Layer 5 of a small transformer language model trained on English Wikipedia (15 layers, counted from 0, width 128).
A neuron adds its activation times its output weights to the MLP's output. To switch it off is to set its activation to zero at one token and run the rest of the model.
A neuron's activation on a vector x is GELU(weights . x), where the dot is the dot product.

Input weights of the MLP neurons that the questions are about. A number n stands for (n - 500) times 0.0012.
n123: 642 509 445 529 605 552 416 529 161 741 282 456 416 630 500 500 371 619 447 851 301 551 594 576 565 542 179 820 574 500 591 538 449 135 162 417 414 308 482 504 477 749 264 504 500 768 504 513 484 624 565 523 635 308 581 437 403 504 399 442 614 751 586 353 695 470 671 752 546 553 661 359 496 423 574 560 324 525 276 547 224 351 750 407 391 663 453 243 650 558 434 523 539 367 465 675 328 382 403 456 626 594 661 373 433 617 601 343 500 760 409 373 572 615 566 319 424 375 513 264 465 550 474 718 611 636 474 547
n206: 496 315 551 284 560 531 590 655 741 308 741 446 392 706 562 359 158 211 689 629 376 302 324 406 700 474 487 351 627 504 593 557 470 637 405 300 479 436 389 260 491 542 608 500 891 564 620 453 545 446 650 700 588 591 461 191 543 297 488 289 517 518 395 243 257 379 620 772 651 321 500 471 717 487 513 533 358 478 796 617 455 276 687 617 372 325 340 500 381 585 479 477 728 398 346 408 316 857 612 530 695 530 534 509 573 397 464 607 379 695 421 601 509 478 584 762 370 594 479 542 595 659 535 370 609 291 290 632
n282: 301 671 569 572 431 565 435 651 554 353 609 615 371 549 416 627 444 406 724 606 317 463 496 483 390 491 338 667 635 495 500 380 564 432 298 550 717 500 422 541 316 478 546 514 608 326 532 866 600 653 561 312 562 510 745 476 600 405 329 661 491 523 812 477 813 688 464 152 540 448 386 295 371 426 528 378 175 628 298 795 481 505 669 112 684 454 110 793 441 437 770 696 337 645 534 235 400 428 532 442 547 306 607 711 682 681 524 121 371 274 472 556 703 509 482 651 551 731 559 608 385 564 338 367 196 615 424 374
n288: 414 633 323 354 473 394 255 745 442 659 613 734 345 442 124 333 399 548 624 505 322 495 558 800 290 544 420 544 478 337 743 445 658 672 311 554 840 622 151 480 392 371 708 407 653 683 829 319 687 163 510 698 462 322 225 431 658 416 567 236 366 317 698 451 475 420 804 177 370 557 565 566 728 204 577 509 649 197 597 535 690 454 537 650 353 751 351 878 637 612 422 251 344 539 495 486 608 489 392 494 587 225 287 729 643 505 397 736 438 347 384 728 685 620 505 342 226 598 402 558 660 480 645 626 506 256 572 409
n300: 435 462 284 277 655 467 538 751 488 355 512 663 168 602 635 686 516 522 699 643 435 349 399 662 181 468 500 461 713 799 565 552 591 484 512 429 442 370 517 722 274 693 576 571 212 353 294 508 700 533 480 302 639 643 637 406 484 444 305 339 356 570 558 290 508 416 587 786 491 413 422 663 554 411 730 470 527 795 590 520 450 562 521 417 508 445 588 456 398 626 633 487 439 323 442 496 455 455 508 550 463 424 496 564 436 476 396 450 649 832 394 324 528 468 512 317 648 326 610 781 250 484 476 332 623 554 434 435
n302: 513 668 515 548 596 445 704 374 417 885 732 349 631 276 528 691 750 645 719 561 546 487 426 521 258 624 532 377 227 523 253 532 652 313 679 283 357 429 567 273 544 478 563 640 426 680 660 279 420 547 175 427 297 372 663 447 741 559 586 410 540 665 456 558 941 460 389 665 593 477 262 428 500 622 154 658 274 639 324 333 379 388 547 617 269 582 473 352 332 341 447 562 723 429 467 591 373 590 460 680 449 432 570 442 594 496 276 412 621 293 651 584 563 658 461 380 662 305 407 706 299 571 858 634 536 576 379 532
n304: 516 397 644 583 643 631 454 660 287 596 462 420 680 650 203 320 463 687 244 722 583 713 582 473 372 372 398 631 333 426 290 500 331 508 605 536 551 623 663 804 570 706 721 546 342 432 412 572 306 433 673 635 352 649 577 608 556 432 550 389 670 545 563 508 322 367 703 229 733 391 496 550 428 594 612 296 445 528 413 378 337 471 538 492 608 756 201 522 528 508 635 522 467 325 640 337 588 387 364 426 521 675 669 269 440 364 420 433 529 413 455 523 463 484 547 576 245 384 643 705 580 372 537 481 560 601 391 192
n315: 555 469 438 569 903 827 500 524 399 474 479 660 543 526 340 545 416 491 637 520 576 467 720 749 698 467 375 387 491 462 588 616 676 512 323 488 313 447 386 614 343 254 319 436 492 504 321 301 313 565 798 553 413 783 413 465 664 515 389 474 492 508 608 635 334 682 866 567 504 445 594 477 522 454 652 476 296 245 504 616 517 466 387 435 787 527 595 509 577 447 237 535 538 520 402 679 438 518 537 335 551 467 315 339 279 414 350 479 432 475 185 693 720 380 693 701 426 223 626 573 388 365 508 365 580 496 581 546
n334: 478 802 175 577 495 575 628 549 550 596 548 583 442 544 306 257 364 490 240 818 158 860 702 190 380 619 612 546 691 414 500 837 274 436 829 340 446 358 293 362 631 576 579 683 557 686 633 345 181 452 538 580 491 554 421 302 357 487 398 279 639 381 374 573 467 686 450 420 672 351 379 403 606 467 290 593 482 620 414 425 294 351 691 548 580 662 426 321 368 723 745 411 340 413 568 442 522 495 417 415 571 341 681 546 712 344 447 457 442 490 509 422 752 533 766 869 602 477 441 382 664 449 528 287 362 682 764 321
n436: 658 376 629 437 376 727 492 488 344 649 393 525 380 453 177 461 589 698 566 558 623 488 601 485 646 188 448 551 318 332 504 657 536 603 305 598 438 311 428 670 318 350 548 384 369 445 555 763 508 421 704 775 608 504 552 521 361 526 228 525 396 443 484 528 540 328 433 409 487 529 621 534 554 496 541 720 473 739 543 572 678 504 424 617 641 533 496 562 649 810 500 526 362 449 438 438 368 282 310 569 443 653 687 372 365 504 247 253 550 389 492 732 592 628 671 417 412 397 811 504 438 607 303 586 537 297 674 325
n483: 824 340 859 624 102 624 642 341 747 364 461 598 500 515 538 505 400 752 675 559 433 267 464 549 324 713 538 436 306 534 510 462 812 769 495 518 532 565 500 384 510 265 579 456 640 688 574 168 279 520 481 480 419 713 557 340 505 377 536 550 542 773 486 138 448 350 454 637 434 762 332 317 691 661 851 446 836 725 541 368 389 354 584 559 500 358 603 412 251 325 964 685 362 398 393 365 567 416 579 511 481 594 322 528 654 380 388 597 481 380 538 566 656 364 559 342 721 259 514 541 417 370 335 346 377 316 573 424

Output weights of the MLP neurons that the questions are about. A number n stands for (n - 500) times 0.00029.
n123: 258 590 504 391 572 496 318 778 420 447 484 516 436 289 368 359 492 565 444 432 483 554 769 443 566 796 586 327 284 519 482 468 552 602 536 578 446 742 574 697 623 336 571 549 302 422 633 492 483 547 586 540 551 647 239 415 524 529 632 567 671 596 419 547 608 459 795 471 339 461 575 421 358 590 487 403 429 391 647 550 500 370 52 288 238 569 579 610 554 357 259 357 595 665 347 669 318 453 427 471 508 584 817 410 294 677 594 427 556 617 304 451 307 580 456 422 631 485 878 180 521 612 543 624 600 508 620 564
n206: 634 605 598 370 458 370 293 613 516 580 440 354 462 375 566 692 485 607 313 263 480 669 576 492 531 604 477 395 575 478 487 477 292 512 679 767 539 489 570 567 473 542 662 579 244 300 508 500 410 612 475 359 274 353 414 611 530 554 395 602 555 474 536 544 841 504 537 667 674 558 394 595 332 285 548 544 398 413 522 263 600 589 329 560 704 434 414 674 421 346 415 487 345 712 578 424 284 209 645 375 532 583 484 512 546 589 492 645 420 454 406 335 396 663 333 630 928 597 624 387 280 455 764 545 315 577 593 413
n282: 402 454 561 533 390 717 451 472 674 532 773 371 611 500 431 325 399 313 475 617 716 635 666 404 544 305 272 451 470 542 220 512 441 512 433 513 430 550 744 418 512 500 372 582 536 492 609 741 561 775 341 575 419 390 611 512 614 472 492 700 427 527 554 483 210 763 629 116 481 410 484 582 337 431 438 707 309 442 446 471 291 280 635 312 581 160 442 539 537 324 568 746 394 745 616 479 523 711 500 622 384 311 707 613 471 585 158 534 677 417 576 424 558 445 326 644 495 660 461 441 596 563 369 492 432 593 596 559
n288: 568 771 581 710 637 667 754 642 582 442 476 240 665 592 487 411 740 554 548 700 509 402 500 504 668 340 391 454 374 654 352 581 350 374 446 481 756 332 554 612 517 575 363 608 504 247 544 426 377 504 371 446 713 478 491 438 344 433 475 538 277 603 513 756 484 378 385 411 528 750 479 320 521 488 387 733 755 478 658 770 335 417 504 602 521 211 528 468 675 178 437 624 650 452 665 664 548 210 364 652 496 484 634 578 389 269 487 390 228 455 349 317 444 607 665 217 174 624 553 525 712 592 372 496 375 504 592 390
n300: 734 488 540 552 487 754 587 322 520 554 470 477 247 333 711 346 640 673 328 519 484 496 277 710 547 528 484 347 240 445 431 689 463 473 369 470 476 615 770 348 477 317 362 487 359 455 427 315 406 403 671 327 597 451 616 508 363 577 574 615 441 317 573 528 266 575 308 543 466 550 437 393 535 597 548 736 476 268 526 504 387 491 402 306 543 471 500 302 480 516 415 696 607 460 638 568 699 452 703 307 331 538 929 634 596 438 703 427 626 320 433 701 590 561 377 656 460 644 530 348 585 312 508 534 529 679 614 557
n302: 640 487 535 684 337 417 271 690 412 436 658 579 412 594 638 781 168 559 450 350 544 666 564 380 659 575 432 530 459 290 467 421 270 585 521 476 339 606 564 351 560 744 442 624 633 464 334 257 319 416 970 546 611 604 405 559 555 513 607 522 585 400 451 297 335 478 650 410 676 186 587 522 432 443 500 377 431 860 508 662 460 589 406 546 487 97 768 434 417 564 419 369 532 699 352 641 591 504 326 928 125 689 544 567 387 444 539 580 685 323 504 538 455 592 715 523 520 643 384 442 465 397 361 583 491 350 469 433
n304: 380 421 546 643 376 601 500 677 543 511 522 610 604 637 504 615 394 545 329 647 363 527 372 485 291 731 666 481 219 561 450 257 372 670 571 605 673 644 536 558 496 610 459 586 435 624 480 586 515 586 641 534 384 444 713 354 582 387 515 111 655 462 500 508 582 405 274 572 500 709 558 322 470 518 750 605 584 220 511 345 496 479 353 278 818 564 620 482 435 364 605 541 424 398 558 500 540 602 405 267 437 537 640 173 590 504 360 520 336 362 575 429 424 437 481 516 673 770 423 603 402 317 560 526 589 394 389 382
n315: 485 563 374 492 360 527 687 549 403 399 328 723 674 540 485 389 496 723 456 544 465 500 394 609 270 667 688 523 885 660 392 504 615 395 675 265 799 522 665 461 568 376 575 257 383 775 393 652 561 543 529 626 475 488 616 507 430 732 602 362 543 449 523 508 479 470 447 496 634 612 374 308 452 500 586 461 523 535 456 353 508 446 496 463 828 432 369 431 431 474 391 302 687 367 428 577 431 691 335 511 306 326 337 665 617 474 266 555 389 389 693 399 569 478 604 464 582 276 328 232 449 496 544 548 544 549 476 570
n334: 555 673 703 457 210 678 635 227 898 500 375 625 582 682 588 572 170 315 452 654 500 229 391 404 254 672 483 437 594 743 325 553 496 708 849 268 508 544 456 351 674 475 466 558 508 456 282 470 487 422 399 184 588 439 332 203 610 512 563 479 460 282 552 375 410 534 382 513 508 606 445 687 541 233 719 354 698 389 428 338 582 669 531 488 416 786 632 544 508 463 409 564 658 375 719 410 552 633 587 332 496 476 569 569 546 596 379 626 651 586 433 277 532 447 602 403 395 593 282 589 620 579 526 472 487 467 574 346
n436: 612 578 704 416 659 420 619 242 443 320 595 519 496 421 599 528 443 551 558 481 663 624 700 579 571 435 382 516 411 504 504 424 525 645 586 653 628 328 462 395 622 354 611 276 551 333 405 634 377 64 803 415 526 450 533 633 627 257 547 284 339 724 320 626 463 516 690 278 730 508 476 255 356 639 549 415 337 504 515 258 402 690 632 477 568 579 435 726 440 315 398 569 488 626 511 557 492 549 660 325 597 450 447 578 518 555 386 385 515 562 468 234 549 458 581 458 410 453 519 462 390 116 719 684 496 626 754 607
n483: 512 427 627 308 376 500 646 417 250 395 561 424 488 534 433 437 599 396 512 744 305 329 364 598 414 557 344 524 386 611 621 702 566 684 457 334 400 519 425 596 606 257 521 572 563 595 381 395 686 585 599 380 481 302 683 364 446 449 638 548 534 404 719 516 500 571 426 650 586 642 639 332 639 481 87 560 377 528 428 380 289 483 726 573 452 707 636 410 520 676 270 372 752 557 406 343 647 302 655 480 831 512 565 337 343 410 539 332 604 450 419 578 699 531 558 591 231 442 580 427 561 352 537 454 880 571 578 538

Each question names a token from some text and the token that comes next. It shows the vector x that enters the MLP there. A number n stands for (n - 500) times 0.009.

Then comes g, the gradient of the next token's log-probability with respect to the MLP's output, scaled to length 1. A neuron's effect is roughly proportional to its activation times (output weights . g). A number n stands for (n - 500) times 0.00069.

"he", then "id"
x: 529 368 627 499 435 495 635 487 764 493 689 648 460 385 601 682 599 421 258 549 385 275 469 661 677 312 456 465 516 549 551 380 638 682 532 460 462 551 636 379 445 305 295 419 570 738 440 478 481 534 414 624 466 538 654 622 512 542 387 307 571 407 520 504 414 606 245 345 496 527 536 597 577 506 672 589 514 348 436 417 655 668 547 512 500 364 406 311 682 446 342 424 518 387 488 633 589 459 365 576 604 340 468 426 504 232 821 370 643 696 528 356 487 502 574 574 345 575 533 330 595 679 493 483 301 519 487 435
g: 388 616 378 471 611 274 573 402 569 506 483 620 410 484 434 249 536 313 547 355 518 747 355 574 557 295 440 524 598 620 413 408 783 556 165 546 704 424 323 524 600 376 353 413 656 605 574 433 481 407 524 397 536 679 536 584 562 273 387 369 449 569 239 577 377 723 508 646 678 564 702 550 589 492 577 626 605 470 494 607 762 612 488 563 299 492 366 465 561 450 538 553 491 741 436 585 294 499 461 474 549 803 515 505 469 699 358 421 466 492 605 464 427 303 602 367 782 425 344 629 348 347 304 703 342 504 389 634
Which neuron, switched off, raises the next token's probability most? n206

"t", then "gl"
x: 484 327 659 503 390 579 628 410 719 475 706 575 416 458 612 689 567 356 304 588 424 395 446 665 696 346 398 495 557 669 620 392 501 617 576 493 510 616 683 372 449 360 428 507 547 736 442 428 410 443 355 658 479 504 700 627 547 588 452 276 550 324 540 533 377 678 306 376 439 348 564 575 492 511 606 442 541 312 571 346 694 682 469 419 473 492 436 336 583 385 347 442 478 299 464 469 530 496 388 542 690 393 489 391 449 382 854 373 736 549 514 357 495 464 559 486 384 547 569 372 668 740 491 480 260 516 535 564
g: 621 585 240 457 439 322 456 753 558 575 362 619 593 614 485 375 646 459 429 454 594 210 589 393 842 248 645 604 337 613 499 578 608 568 514 251 615 538 343 460 579 484 671 519 427 638 360 620 757 460 499 681 378 165 653 610 392 358 406 766 642 722 614 437 657 556 578 530 644 553 533 430 529 526 430 525 393 544 386 633 571 423 280 582 484 512 433 582 479 463 494 443 465 474 830 540 488 546 338 482 492 273 284 454 324 369 547 580 585 400 374 379 701 450 506 596 328 498 328 471 551 477 363 463 654 277 486 504
Which neuron, switched off, raises the next token's probability most? n206

"m", then "ate"
x: 460 367 616 567 368 503 501 456 790 325 666 516 398 289 701 646 551 366 319 538 338 386 481 638 550 332 506 502 546 614 519 420 494 659 598 417 490 511 766 369 506 385 429 464 514 659 506 360 512 583 511 670 523 563 660 615 550 501 355 204 541 354 533 618 377 633 295 364 521 350 551 584 425 509 641 447 614 371 519 361 684 786 416 428 483 504 355 365 584 331 376 429 536 382 474 558 518 469 400 485 677 420 485 412 416 417 859 363 664 704 560 440 398 509 573 477 471 494 695 498 683 694 562 414 288 580 464 486
g: 486 725 398 603 480 450 503 599 638 257 666 505 595 365 433 445 580 504 507 323 387 812 281 529 306 674 486 624 588 419 307 382 539 729 551 586 582 407 537 610 465 423 337 452 458 467 614 399 378 620 399 556 437 762 917 641 223 323 748 567 192 467 401 417 355 335 527 385 498 448 557 402 539 355 479 441 552 747 669 843 549 672 576 519 340 463 583 422 430 614 552 731 524 405 403 472 550 517 401 605 427 522 593 410 416 501 367 626 419 427 493 441 583 462 700 421 606 371 329 249 528 588 484 526 436 534 485 533
Which neuron, switched off, raises the next token's probability most? n206

" since", then " Sydney"
x: 517 363 548 527 445 493 580 490 670 387 566 477 460 413 600 710 605 314 292 514 358 403 469 706 567 475 452 564 374 608 436 516 518 603 479 382 448 538 664 370 550 280 482 425 383 765 507 503 519 474 427 677 474 537 641 672 585 505 300 304 612 399 554 432 517 673 244 445 595 509 594 511 462 371 657 554 643 504 474 317 677 597 511 507 561 534 390 247 658 409 316 438 428 380 531 587 499 499 402 566 727 256 465 519 511 442 812 232 664 712 508 363 424 500 647 443 366 479 573 518 566 682 486 500 246 489 573 532
g: 580 386 334 414 585 629 503 606 473 384 679 291 526 516 702 167 574 640 444 450 548 457 564 550 667 221 454 299 264 395 446 479 569 504 356 374 417 569 662 502 495 443 636 747 433 275 518 496 656 591 503 482 689 566 625 472 537 803 467 649 513 470 687 473 610 650 766 458 570 592 493 305 506 736 615 376 597 533 546 617 464 451 282 329 459 374 660 410 336 337 568 309 664 252 714 531 503 358 558 766 478 485 374 549 335 377 530 567 402 406 460 483 402 445 348 340 673 683 518 329 546 477 713 622 475 436 451 394
Switching off which neuron hurts the next token most? n123

" on", then " 30"
x: 479 297 689 596 507 443 612 518 712 415 619 474 475 392 515 643 670 435 324 506 470 348 448 686 540 418 503 587 400 657 457 440 465 611 576 457 455 541 647 376 463 347 475 528 390 757 554 479 491 381 462 744 438 404 679 697 483 572 343 179 629 338 549 338 457 721 300 325 629 506 565 566 520 507 664 471 580 546 489 398 523 584 431 420 559 563 377 350 613 320 412 320 525 415 487 585 552 429 375 576 717 305 459 512 479 460 816 318 665 578 470 400 404 473 616 527 358 450 597 489 674 707 496 490 183 529 468 475
g: 423 449 495 517 411 443 392 388 449 598 473 458 409 613 505 610 546 584 504 208 414 335 634 395 530 483 603 554 419 600 460 706 433 521 589 686 622 586 451 301 370 933 303 524 503 640 312 519 395 464 477 599 457 399 665 396 498 322 261 412 902 667 471 425 739 648 366 530 540 563 455 642 382 521 571 285 562 226 377 261 593 346 583 428 505 551 378 497 563 520 536 884 502 692 296 448 593 533 405 467 733 515 611 353 594 542 434 429 469 650 334 663 570 533 561 642 486 545 284 510 559 494 427 297 562 585 385 532
Switching off which neuron hurts the next token most? n304

"ire", then " of"
x: 501 340 669 446 372 530 648 539 691 550 675 441 404 389 551 666 686 453 270 527 439 368 437 593 596 344 420 531 516 626 559 394 539 622 616 465 536 611 697 411 480 315 449 622 538 769 440 513 524 507 362 625 403 508 696 649 495 535 342 393 504 358 603 492 539 607 246 289 511 479 609 582 553 470 634 465 530 353 488 411 625 691 486 301 541 385 359 388 651 401 336 383 544 286 517 582 624 475 341 547 652 255 477 453 460 299 779 420 659 565 633 352 493 456 684 604 365 561 512 422 601 658 514 440 172 550 463 492
g: 358 585 352 601 474 699 386 396 521 358 546 403 490 571 505 322 599 486 357 516 550 361 634 390 589 485 514 517 447 378 549 548 631 670 381 435 743 501 623 278 382 534 503 531 445 739 387 541 720 453 511 367 810 370 400 589 626 276 336 606 565 495 438 619 758 813 681 658 610 442 437 483 427 563 524 465 570 298 686 317 616 451 259 496 412 546 306 590 270 554 328 445 586 703 565 413 541 346 648 684 435 278 604 464 353 433 447 327 509 501 220 473 686 554 559 539 355 436 343 550 683 303 678 647 404 583 513 648
Switching off which neuron hurts the next token most? n282

" their", then "s"
x: 477 384 578 552 452 496 646 488 728 473 710 476 455 339 613 681 581 265 217 588 366 422 464 636 476 422 479 619 374 683 521 428 618 706 615 442 505 583 634 427 501 330 524 551 505 732 434 414 511 438 376 685 440 437 630 676 490 565 438 264 609 334 569 528 522 599 307 368 475 499 623 584 529 474 619 591 615 432 488 426 525 583 506 429 597 539 377 364 600 328 351 324 509 395 468 544 651 437 285 518 640 273 410 352 538 315 876 254 628 665 534 431 525 497 673 448 370 487 561 497 579 635 458 475 227 495 506 541
g: 590 522 674 411 458 438 350 632 352 486 483 420 526 725 632 632 499 782 367 443 457 626 643 575 636 368 389 320 369 357 657 555 443 574 419 390 554 362 816 578 490 492 700 423 582 532 481 435 668 630 422 329 556 422 543 422 566 598 339 564 497 405 505 523 738 444 344 605 403 554 534 510 503 395 398 609 413 532 557 578 481 315 377 444 537 346 585 139 603 385 775 250 428 258 818 408 674 474 394 428 583 418 461 512 353 379 425 472 614 640 377 427 389 627 335 499 568 454 217 853 739 623 588 572 528 508 572 395
Switching off which neuron hurts the next token most? n288

" won", then " its"
x: 520 298 682 570 504 477 512 496 558 453 622 438 454 391 522 706 577 311 320 519 399 434 382 738 561 409 557 568 528 589 572 513 612 634 523 483 507 537 656 379 566 320 400 469 494 785 528 491 521 453 342 676 441 495 688 661 484 519 396 274 597 286 457 500 410 644 350 351 502 478 610 530 461 541 611 505 551 535 508 326 609 625 492 337 531 620 326 313 592 315 314 402 476 375 494 485 650 445 320 541 630 328 505 437 468 265 975 307 650 714 419 403 544 521 607 490 440 399 635 462 706 603 461 564 369 486 487 566
g: 809 499 393 469 453 352 422 263 520 533 569 570 423 738 299 653 518 376 588 494 516 795 512 658 469 540 157 521 796 248 525 514 377 506 610 590 363 466 746 531 588 507 410 373 357 605 624 431 425 452 424 478 611 585 573 725 608 677 494 489 620 497 586 595 431 535 176 485 476 438 506 551 625 373 342 453 548 503 585 516 666 271 497 636 553 439 801 437 550 491 451 489 297 464 566 549 398 532 285 507 691 431 596 451 629 615 561 521 207 509 476 473 309 427 726 528 542 421 402 564 665 486 412 270 474 408 504 166
Which neuron, switched off, raises the next token's probability most? n123

" were", then " members"
x: 454 314 619 548 430 508 592 486 766 492 694 451 390 400 609 634 600 350 348 550 486 343 348 697 594 422 510 596 477 581 472 473 574 612 566 383 451 622 676 442 524 250 518 553 415 752 466 471 521 443 387 646 446 484 656 683 502 517 517 328 589 318 547 513 423 649 349 365 544 479 557 561 525 561 602 572 526 488 443 328 650 530 405 363 526 566 329 283 646 310 274 453 611 371 459 607 570 418 366 522 738 345 467 413 460 339 894 310 647 621 491 515 476 582 603 457 453 346 626 459 646 678 478 501 207 480 439 497
g: 413 517 413 538 496 731 307 623 636 414 425 325 487 580 556 588 245 525 358 487 300 545 620 403 752 346 696 593 176 663 369 523 646 423 649 251 235 574 528 479 588 534 653 385 577 349 548 401 654 578 411 330 289 640 501 598 239 577 294 497 604 705 427 429 675 668 472 601 613 413 550 369 494 539 509 351 430 638 583 434 329 439 607 537 470 467 654 502 446 464 635 367 753 491 730 321 468 476 584 549 321 550 396 674 412 452 536 502 365 550 465 535 641 453 632 425 467 461 572 440 555 502 616 921 485 258 411 533
Switching off which neuron hurts the next token most? n302

"ic", then " Games"
x: 559 376 631 450 510 464 630 465 766 477 706 522 486 402 549 761 504 348 253 544 295 383 424 580 560 422 471 590 469 664 430 425 597 587 631 448 443 601 659 357 551 355 460 661 485 786 472 359 448 525 354 628 509 440 653 626 537 491 447 264 542 404 498 599 436 687 239 391 554 390 571 615 496 449 616 485 676 500 540 486 560 597 407 382 495 508 345 349 596 388 401 405 448 378 469 482 492 404 269 599 608 321 495 440 441 326 842 294 692 592 576 364 478 467 597 586 491 593 599 467 594 784 473 444 324 447 543 481
g: 456 394 303 593 447 472 611 483 513 494 608 667 478 567 921 469 291 466 580 531 477 440 272 390 467 663 463 714 604 346 580 553 447 373 380 285 435 501 450 402 369 409 665 458 482 624 655 181 310 605 442 483 374 635 344 537 422 526 672 287 479 538 385 107 463 608 341 738 729 394 556 431 506 509 569 631 596 547 609 533 590 617 400 257 535 341 592 506 622 385 594 385 581 564 453 286 608 494 475 609 456 478 680 454 577 547 598 651 537 733 390 419 644 527 256 388 490 644 672 411 545 610 405 310 722 457 642 527
Switching off which neuron hurts the next token most? n334

"ust", then "ody"
x: 581 443 561 473 531 595 547 512 840 442 635 467 434 373 529 746 449 358 202 464 375 310 496 671 640 371 377 575 560 618 446 448 494 564 582 379 525 554 627 443 529 393 413 526 562 639 498 454 550 590 322 588 451 517 657 673 498 510 453 229 556 351 579 564 510 604 221 387 623 520 620 603 446 418 613 508 531 469 585 441 823 584 371 393 462 518 369 401 571 347 336 357 528 397 437 552 504 418 364 610 660 356 443 432 496 381 815 376 716 616 554 382 320 485 651 546 450 485 573 505 616 673 515 436 157 509 478 550
g: 388 590 495 707 402 357 346 445 497 582 475 544 645 507 310 472 527 533 376 612 405 435 516 689 726 335 489 335 623 466 443 678 734 622 412 273 550 576 367 413 482 395 438 441 360 432 494 534 599 608 585 521 562 689 398 347 821 476 379 451 475 671 273 450 660 567 419 933 582 742 370 552 676 615 676 535 620 478 534 477 437 534 448 487 472 581 570 482 524 635 510 268 384 546 520 249 206 477 471 394 276 453 323 557 440 535 412 529 372 260 350 539 492 649 435 446 434 562 705 340 599 630 819 503 601 594 409 323
Switching off which neuron hurts the next token most? n206

" 11", then " May"
x: 537 253 595 540 472 482 529 402 769 369 574 445 469 328 529 662 551 373 207 528 491 423 446 700 562 408 545 598 433 644 499 438 590 712 579 414 601 552 713 435 519 322 510 451 543 741 551 396 415 547 400 715 430 445 669 588 455 507 320 294 609 422 624 533 441 674 263 372 618 460 531 528 525 444 654 482 565 458 522 421 633 576 465 472 567 459 388 272 544 368 325 435 577 323 474 478 519 436 409 578 669 347 585 332 595 347 836 392 694 615 447 439 396 443 608 359 446 474 618 450 661 675 549 422 235 469 603 599
g: 345 559 348 444 632 404 477 446 696 668 212 564 541 409 493 399 582 525 543 467 535 602 457 315 490 231 585 718 466 336 655 488 489 640 679 658 647 336 507 422 438 428 383 536 605 507 734 386 412 530 724 283 392 618 546 552 612 379 372 586 501 481 561 414 407 576 323 647 384 641 512 477 587 491 610 726 580 293 565 769 488 552 817 485 463 499 637 472 556 430 292 299 398 720 535 453 214 574 407 425 326 452 377 292 576 706 467 427 331 652 418 426 174 488 502 330 502 555 751 469 621 694 407 627 559 507 543 524
Which neuron, switched off, raises the next token's probability most? n483

"B", then "ry"
x: 511 380 662 537 412 570 658 456 714 432 639 442 420 466 668 632 648 346 319 540 431 414 463 717 672 378 415 571 513 630 553 457 626 610 669 568 543 469 586 368 382 347 374 419 500 666 476 488 524 518 488 671 495 527 669 641 603 475 339 279 581 309 506 440 472 687 265 348 561 434 595 618 565 474 660 503 605 388 530 422 620 584 434 337 450 363 445 342 597 447 316 503 503 304 484 531 477 404 281 589 670 371 384 340 532 328 770 290 754 521 464 452 396 502 598 355 414 512 645 459 560 767 541 539 222 555 500 491
g: 588 728 574 321 246 436 488 642 459 405 435 544 452 484 447 705 395 354 434 557 580 514 585 252 599 656 609 643 544 664 359 502 711 526 569 372 381 715 521 821 553 472 437 368 528 525 536 540 169 472 419 546 388 434 611 491 457 571 455 304 696 643 646 375 574 613 539 441 613 327 473 323 472 476 690 477 275 250 410 737 402 505 656 491 628 672 504 577 368 495 504 432 566 590 413 582 623 523 497 667 228 468 347 736 358 432 421 623 582 309 499 529 768 643 488 407 455 674 467 292 314 287 537 437 459 408 322 664
Switching off which neuron hurts the next token most? n436

"ver", then " medal"
x: 506 431 558 538 441 455 450 490 792 462 674 514 477 339 597 759 548 418 297 458 418 335 467 605 631 353 478 519 547 575 575 425 527 558 568 462 486 633 670 363 559 344 467 618 556 713 521 379 473 564 406 720 477 423 690 545 470 536 388 274 494 333 627 578 426 692 308 391 543 502 615 597 525 441 629 564 582 475 546 298 653 638 444 392 515 464 366 336 583 356 333 331 431 325 539 536 557 477 265 548 637 338 465 522 449 351 837 291 708 582 513 426 453 510 669 615 442 487 516 320 622 660 455 380 254 559 581 577
g: 480 420 384 744 652 432 239 506 493 640 512 578 632 413 573 515 379 280 644 587 632 639 240 648 499 504 435 519 493 521 353 462 411 494 635 359 261 690 237 486 245 434 479 639 473 367 501 638 293 479 525 437 189 599 415 240 425 721 687 508 487 514 396 548 363 304 481 566 649 649 466 588 573 663 471 803 329 677 467 521 345 581 540 366 338 475 440 600 566 624 497 567 405 416 421 424 579 664 424 504 429 576 432 644 572 495 614 627 501 551 748 343 522 664 601 316 609 586 554 496 551 692 236 325 658 333 656 465
Switching off which neuron hurts the next token most? n334

" go", then " on"
x: 459 307 610 468 411 529 645 394 578 467 551 519 534 389 482 617 698 396 281 496 451 367 442 673 632 427 493 536 462 610 527 410 576 594 548 467 519 552 597 396 538 313 353 460 396 734 495 466 452 479 473 639 457 499 732 646 510 549 489 252 620 318 576 497 423 618 263 328 553 537 735 550 486 558 620 603 542 454 459 452 671 626 415 381 517 588 314 464 596 315 233 427 575 359 490 651 585 438 303 499 679 326 409 329 545 314 865 279 659 480 430 530 509 585 641 442 473 452 590 614 658 647 485 466 218 536 532 652
g: 542 537 437 462 201 396 582 456 398 811 554 419 512 616 477 391 419 563 629 676 669 566 306 676 448 600 769 308 702 521 508 396 704 474 385 544 409 335 424 741 529 444 295 605 247 493 332 415 396 568 373 479 459 513 540 608 374 522 434 343 337 571 419 527 422 439 318 546 609 433 563 399 417 545 397 615 557 456 582 516 596 419 456 490 556 591 519 355 818 313 331 649 395 569 693 588 468 584 743 590 263 214 487 547 613 468 742 687 648 508 571 517 308 574 608 135 522 414 616 377 484 400 584 451 519 617 688 518
Switching off which neuron hurts the next token most? n315

" in", then " Del"
x: 472 271 637 574 428 511 665 503 668 426 630 515 423 436 605 663 591 353 328 548 420 366 398 653 590 413 456 545 392 617 598 407 554 562 567 446 481 572 665 429 516 286 516 455 407 674 507 499 492 405 404 715 472 412 699 647 555 547 309 209 567 348 589 340 451 742 311 431 599 476 626 614 574 467 668 492 570 512 546 377 550 671 538 445 550 469 402 348 597 333 368 450 449 351 548 522 552 421 412 615 719 253 468 414 490 360 818 241 692 612 541 430 392 596 593 439 346 410 633 532 600 686 493 464 247 518 492 454
g: 608 526 652 499 518 473 628 685 407 522 602 686 489 421 681 492 416 449 637 522 607 566 681 508 582 460 376 286 636 417 343 281 458 575 498 548 508 651 784 516 427 381 704 523 509 254 418 421 294 383 465 225 538 548 690 618 376 611 521 600 333 354 792 675 441 400 545 563 424 444 450 423 552 511 531 660 526 603 695 632 426 650 709 460 238 217 578 519 538 452 373 288 390 262 456 526 439 397 472 580 460 766 325 352 249 437 792 556 403 480 647 409 500 359 405 628 619 456 675 450 316 372 410 574 691 457 501 489
Switching off which neuron hurts the next token most? n300